Layer 4 of a small transformer language model trained on English Wikipedia (8 layers, counted from 0, width 96).
A neuron's activation on a vector x is GELU(gate . x) times (in . x), where the dot is the dot product.

Input weights of the MLP neurons that the questions are about. A number n stands for n times 0.0062.
n83 gate: 15 16 44 -24 9 5 -40 -10 12 -46 56 62 -59 58 29 26 16 5 -2 -37 -51 15 8 -2 5 29 41 -19 -10 2 12 -21 -26 13 -18 -5 7 -2 27 -56 -28 20 54 -17 24 19 -25 0 -2 11 18 9 9 23 -6 19 33 -15 4 29 -18 13 13 -10 -28 -47 29 -44 -14 15 -9 3 -2 14 -10 -37 -9 -30 9 -5 -13 19 -59 -4 13 3 2 -17 19 -22 13 -13 -20 10 -35 -63
n158 gate: 2 -20 -9 0 -3 35 -6 -11 20 7 25 21 8 -22 -54 -3 50 -5 -22 -18 -67 -4 40 13 -64 -9 10 16 -26 20 -31 8 41 -11 -22 27 3 3 4 28 -27 -28 -26 -12 35 -5 -1 -39 -8 -27 18 -6 -31 -32 0 20 -20 -13 8 12 -10 37 -20 -15 -37 20 -7 -24 51 -2 -40 8 12 6 12 -4 24 8 -24 -24 -10 -30 -21 -27 9 -12 -7 -20 20 -26 6 3 -1 21 34 -29
n176 gate: 4 -9 -6 -22 38 -27 36 17 74 15 20 5 -5 -26 -32 -32 29 61 -1 40 12 -18 8 40 5 -3 2 33 42 5 64 8 12 15 -12 -17 -22 -19 -37 12 11 4 5 18 18 -34 1 20 24 -12 34 -2 11 43 -12 25 -25 -4 32 29 27 37 -2 -15 -62 -15 -7 3 -17 -12 -11 36 11 -11 -23 17 -40 23 -11 6 15 -13 -31 -12 9 13 36 -16 36 -8 -17 -26 44 -5 15 -63
n198 gate: -31 18 7 -4 -40 42 8 -14 5 2 -22 7 1 -34 -22 21 -8 -48 -26 15 28 55 -23 -24 -26 -14 12 5 -57 28 12 -13 -10 -10 -20 0 18 3 34 -24 23 28 -31 32 -67 -10 3 -16 54 -4 -27 -2 -5 48 17 -16 47 -20 22 35 -41 21 19 11 0 -11 27 8 5 31 -13 16 -32 31 -3 21 -2 14 16 -45 19 -2 14 -10 -31 13 10 1 -12 -91 43 -74 -3 -12 51 -27
n266 gate: -50 -15 9 0 -15 -6 11 -32 -4 46 -3 -4 -11 19 -31 -4 -20 33 4 -11 4 -23 30 11 -12 18 -4 -8 -11 -17 -73 11 25 10 -8 31 26 21 -3 -26 9 7 13 -15 26 -56 -8 -11 12 -21 3 47 -1 9 5 8 1 3 5 10 9 27 -7 -6 -1 0 -32 -16 -14 6 -35 4 -15 -24 -23 -24 -4 16 -23 -20 14 8 24 12 28 33 -24 51 12 39 6 -26 -17 -27 11 17
n323 gate: -31 25 -24 -81 -25 48 -11 7 30 -14 -60 25 -3 -12 37 6 26 -6 14 -34 -22 0 -7 6 -5 45 30 -45 33 5 -27 -21 -30 -31 2 5 -11 -3 24 5 -7 41 -1 -11 1 -4 -27 22 48 -8 -60 -1 -25 -2 22 -15 13 -46 -17 -4 -8 -26 7 7 -3 -11 4 -2 3 -25 -45 5 88 -50 -13 33 18 63 -2 -18 -18 -18 42 -2 8 -31 1 25 -27 10 -18 -37 -18 14 39 24
n360 gate: -30 58 18 -49 51 -65 -12 6 72 -1 -10 28 -32 -26 -25 34 -2 -50 12 -39 33 14 25 18 -9 2 -23 -38 -7 -36 -24 -1 39 63 -11 -2 17 -33 21 -21 -41 30 30 -2 11 24 -7 32 -29 13 25 28 3 -5 -22 -54 8 33 11 45 31 9 0 -19 -1 -18 -41 -15 19 -8 -14 -16 -10 23 31 17 -2 -16 -34 1 -14 7 -7 28 32 47 12 19 19 0 49 -15 7 -11 6 19
n378 gate: 11 16 22 -2 6 -32 44 -13 -48 29 -32 -36 -21 2 10 -5 3 35 -15 22 -2 -17 -3 -4 50 -14 -22 28 -14 -12 20 -8 18 48 52 -20 6 -50 36 45 -19 58 -30 -32 3 28 -34 -39 -36 9 21 -23 -1 8 22 -21 61 -20 -37 -13 14 14 -2 -5 20 36 56 12 -10 6 -12 -13 17 -17 -24 29 -45 21 -11 -16 -11 14 -41 14 -2 -11 -55 -26 14 23 8 -7 42 -2 -32 26
n83 in: 24 19 40 -27 49 18 15 -3 46 23 16 12 8 35 14 -16 20 25 -7 10 -4 -3 1 -26 8 23 23 -11 -28 -14 51 26 19 29 -9 23 -7 3 30 -58 -39 -18 -42 -72 42 1 13 16 -19 4 -15 12 -47 -6 1 -12 -20 0 16 12 -43 -12 -22 -31 -18 39 -15 17 -22 36 14 -30 47 -72 39 -39 18 -76 43 -14 -11 18 5 -1 5 7 -26 -5 -5 6 -6 53 -18 0 19 -17
n158 in: -23 -13 -5 9 -6 -41 -5 11 20 -24 39 11 8 12 14 -55 25 36 7 9 -36 -21 -21 -21 15 -6 24 -14 17 10 -42 12 -22 15 -1 27 12 22 -10 -35 -3 12 21 -21 -41 3 -31 -19 38 8 -14 -24 -1 8 23 -6 -10 -8 -43 19 3 -15 24 -15 -31 -3 -11 -29 -24 7 28 20 -24 3 -15 -10 -24 44 -78 -22 -14 12 25 -4 -21 -6 1 -1 -8 20 -9 -61 -15 -11 26 -25
n176 in: 38 -17 8 57 15 -4 -35 -11 23 -33 -13 48 -2 6 27 -4 27 -33 17 22 -12 46 74 3 7 -9 8 27 -20 6 -42 -8 14 8 8 -10 12 -17 16 -5 -30 6 1 63 4 4 10 36 -20 38 3 22 24 7 27 -57 -38 -1 30 -10 12 -1 3 41 4 8 -19 -27 37 -24 -35 28 -3 15 15 -12 -21 18 1 -7 -14 9 -7 29 6 -26 29 10 4 -10 15 18 15 16 12 -26
n198 in: 26 10 1 16 -23 0 -61 51 -65 34 28 7 -27 66 23 -48 30 -12 -6 48 -8 12 4 -49 3 -9 20 -14 42 -4 -58 -35 -24 2 3 12 -74 17 32 39 -77 0 -25 -4 5 -47 48 -12 12 29 -39 19 -25 -20 -46 -44 -12 -21 47 -28 -17 -19 -1 -39 -1 -12 3 -5 13 30 -38 22 2 -14 7 -9 -38 10 -6 7 7 -65 24 24 -9 -14 -25 15 -15 4 36 23 -59 -4 -16 -16
n266 in: -23 15 36 -30 3 6 1 -8 32 10 17 -3 -5 -6 -44 -17 0 6 33 25 -6 44 8 -17 11 7 9 7 0 -9 -37 23 6 -28 17 36 4 12 -1 -7 -16 37 61 -47 18 -12 15 -4 7 -12 6 34 -2 17 10 -2 -27 32 9 -31 -28 6 33 -12 36 29 -44 18 -34 4 -22 -7 11 58 24 37 -14 -7 0 -30 26 45 8 -5 -4 58 -12 41 7 18 28 -4 -17 -12 26 1
n323 in: -13 -24 -5 -15 13 6 -7 -9 -23 7 1 18 16 -13 12 25 -15 38 29 19 4 39 47 10 38 39 -48 -48 58 -10 -9 36 -11 7 -18 -5 6 -22 -39 -5 10 14 19 8 19 10 -20 4 94 14 -15 11 -32 -5 8 -41 41 -9 23 35 -3 -6 -13 -6 24 29 -7 -9 7 -49 27 -42 59 -22 -6 3 -2 2 2 -33 8 16 -8 5 -42 -18 11 10 -2 -9 21 -2 -44 41 67 42
n360 in: 13 -33 -21 -11 5 -30 31 13 1 -22 0 0 49 -20 -5 -18 -1 -7 -7 -30 20 -46 1 -19 -17 16 -20 29 -30 16 48 -31 -18 -21 21 -20 6 33 -22 12 -37 22 -17 -5 25 21 10 -1 -5 -10 -45 2 22 -13 -26 13 -18 -23 13 -6 -46 -16 -9 19 -14 -18 -2 25 47 27 34 48 11 44 67 13 -34 24 -34 0 35 0 -29 -25 -45 -12 -15 4 -7 -28 -6 -15 0 -34 -53 22
n378 in: 24 7 24 6 18 -45 17 18 11 -19 -18 55 -5 41 -30 51 -13 20 -48 -20 35 72 -8 -16 8 -6 -36 29 -7 -16 19 58 -17 20 17 -24 65 3 -10 -3 52 55 -8 22 -25 -3 27 4 -34 17 4 -51 5 19 18 7 -7 10 -15 15 -6 5 -31 13 -13 5 24 -31 -5 13 -6 6 -35 -22 52 -30 17 -1 56 -16 50 27 -7 -4 -63 14 11 -3 -15 47 -39 -5 36 -20 -32 28

Each question shows a token from some text and the vector x that enters the MLP there. A number n stands for n times 0.045.

"ide": 49 5 -23 -32 5 -29 -50 4 31 -3 -55 -2 -22 29 -23 -16 -13 -11 -13 -1 6 -19 -30 8 5 -21 -46 23 3 22 -14 32 -47 -2 31 -10 10 27 10 31 -27 -2 2 3 -41 -15 -3 3 -8 28 -26 75 -5 -35 9 -1 13 13 -14 12 -17 8 -21 -1 37 38 -26 39 -12 -15 -10 8 11 48 -35 -3 -4 -50 10 -19 21 -2 0 -25 17 -1 -16 14 -4 -3 8 -3 -11 2 43 -19
Which neuron fires most, and how strongly? n198, at about 1

"im": -38 44 -35 -2 -4 -15 -49 -9 13 -9 16 12 14 40 -27 10 12 48 39 -9 -12 -43 -2 9 18 3 -17 54 -9 8 -61 6 -14 31 -3 -42 0 -20 -16 22 8 -39 8 6 15 -24 -27 -3 -3 14 -4 20 13 18 -4 16 -3 25 45 8 -4 25 -4 12 25 -15 -25 -25 -4 -14 -3 13 -13 -10 -11 -21 53 20 -22 -22 6 -16 30 -26 -30 15 -19 -6 -41 9 -9 -52 -39 13 -27 35
Which two neurons fire most, strongest first? n158, n266

"d": -1 20 14 -17 54 -6 -25 8 -6 -55 7 -1 21 61 15 2 3 34 9 17 1 -18 -17 35 -4 13 8 20 -17 40 0 10 -27 38 -10 11 -39 11 -37 27 36 -4 -20 27 -1 -11 13 39 -23 -43 -13 34 28 -55 6 1 11 49 15 21 9 21 7 10 22 34 -25 26 34 26 -37 -5 16 38 -21 -10 -30 -32 -11 -5 18 -22 7 -38 -37 3 18 29 20 -41 -6 -5 -8 -15 -25 -26
Which neuron fires most, and how strongly? n176, at about 1.8

"y": -23 17 -22 22 12 -5 -38 -9 6 -70 18 -13 5 25 -7 8 9 58 5 4 8 -8 -13 33 14 23 13 57 -32 -14 -51 -1 7 59 -22 -4 10 -6 -22 29 -13 7 -34 15 -19 12 -8 -8 -31 -33 -8 26 14 4 -14 46 -3 4 -24 14 0 16 7 -3 20 -3 -32 -31 16 -12 8 -10 27 -14 -22 -8 28 -15 -8 -30 -33 -12 35 -5 7 2 -14 13 -19 4 22 -63 -22 26 -29 -13
Which neuron fires most, and how strongly? n158, at about 3.6

"se": 63 33 39 31 34 0 -41 -5 16 6 -52 -6 -41 0 3 2 -3 19 -26 3 -20 -25 -17 4 10 1 -39 29 10 -44 -33 19 -9 36 43 14 7 37 -34 44 0 23 2 6 11 12 1 27 2 8 -44 53 33 -4 8 -9 -18 -9 -9 8 -17 5 -12 12 42 24 -26 4 -20 10 9 7 -13 6 7 25 -3 -56 -23 -10 14 21 -7 -12 -23 -3 -5 -2 24 11 14 -26 -26 16 23 1
Which three neurons fire most, strongest first? n378, n266, n360

"ly": 59 11 31 8 30 -12 -21 24 20 -25 -47 -10 -16 19 -7 -22 8 -13 -50 -18 -37 7 -27 21 30 22 -35 13 2 4 -33 9 -27 21 18 33 3 -6 -30 49 13 8 -19 10 3 -10 -12 -6 11 -6 -8 73 37 -4 17 6 18 4 -8 19 -18 27 -25 -22 6 28 -9 11 -9 7 -20 2 0 26 -55 -3 0 -70 25 -17 0 -3 4 -18 27 -20 -22 22 11 -17 30 1 -41 4 2 -25
Which neuron fires most, and how strongly? n83, at about 1.7

"te": 40 3 12 2 32 -21 -34 2 9 -2 -11 19 -47 4 21 -23 28 35 2 -11 5 -32 -29 12 -15 -46 1 -1 -25 41 -38 41 -16 11 -20 -37 0 14 -34 40 9 9 -7 36 -33 -12 -20 -24 1 34 -35 55 11 -27 14 -2 9 -31 -36 4 -22 35 -19 -22 21 46 -2 -9 7 -6 20 13 11 26 -42 35 28 -48 10 -37 10 48 -13 -11 -6 35 -30 29 2 1 -12 8 -23 10 -22 -4
Which neuron fires most, and how strongly? n378, at about 1.1

"s": -23 -14 12 4 41 34 -43 -15 1 -29 25 -19 -23 13 -14 -11 39 -18 8 -7 -28 -45 -15 25 -19 -25 16 44 -34 4 -54 81 -43 20 -36 -33 -7 2 -48 28 28 -3 -18 13 -9 -10 -9 9 17 19 -23 5 26 -5 4 4 -4 33 -21 3 -9 34 7 0 21 25 -34 25 0 16 0 17 42 39 -5 21 18 -52 21 -26 9 -31 19 -8 -26 -13 12 1 -6 11 21 24 -17 -2 -10 14
Which two neurons fire most, strongest first? n360, n83

"n": 35 28 9 -15 34 26 -31 -4 9 -24 -20 21 -3 -8 0 -13 -13 13 21 1 -18 -31 -34 3 12 8 -19 25 16 -34 -16 -2 -6 54 35 -26 4 -5 -26 19 2 4 -19 36 47 28 -12 -23 8 -41 4 46 17 -39 16 -10 -38 40 -11 42 -4 54 -30 19 4 -20 -14 11 -3 23 5 -35 -31 54 -10 -6 3 -5 -12 -3 8 -26 50 -3 -45 5 5 5 20 -10 26 -36 -5 25 -32 -5
The neuron with the highest activation: n360

"red": 38 -10 -22 3 42 -38 -42 19 -2 -49 -4 3 -19 14 -1 -20 -23 45 -9 0 5 -42 7 25 2 -1 14 5 -22 51 -17 14 -2 20 -18 -42 26 -2 -35 43 8 -12 -8 -29 -38 3 20 16 3 -27 -28 27 9 -8 42 2 -7 14 -29 31 -25 -24 6 40 34 -1 -64 -14 18 -7 -7 5 -4 -17 -32 17 14 -34 -5 -17 3 -6 24 -8 -26 10 -43 25 33 -46 -4 33 -33 -14 -12 -2
The neuron with the highest activation: n198

"ack": 55 16 12 -4 48 19 -28 -10 -28 -37 -11 -7 3 3 -15 13 14 31 -28 10 -11 -13 -15 20 15 38 -18 18 -35 27 -27 60 -15 -13 11 -28 17 -15 -21 53 25 -9 -33 27 -36 -22 26 21 -25 -16 -3 49 26 -27 25 -42 -23 -16 -21 0 -10 -25 -20 -9 45 35 -37 -5 9 -13 0 0 -38 -13 -23 29 2 -49 34 11 4 18 32 -2 20 -5 -36 6 11 1 37 -5 -29 25 8 29
Which three neurons fire most, strongest first? n378, n158, n360

"ent": 9 -12 -2 38 41 -35 -68 -6 -18 7 -12 7 6 -10 -45 -4 28 28 8 13 -10 -9 -56 -16 21 16 28 49 -19 4 -7 33 -27 8 1 1 1 16 -29 6 -27 15 -39 16 -8 -34 14 70 -32 -47 -5 -6 -12 2 24 -11 -14 -3 -10 28 -8 9 -34 -12 30 -16 -55 -1 13 -6 -6 -11 -19 7 -19 -12 -3 -15 7 11 19 -20 35 9 -3 -16 -53 6 27 -64 -12 -12 -13 21 -33 -3
The neuron with the highest activation: n176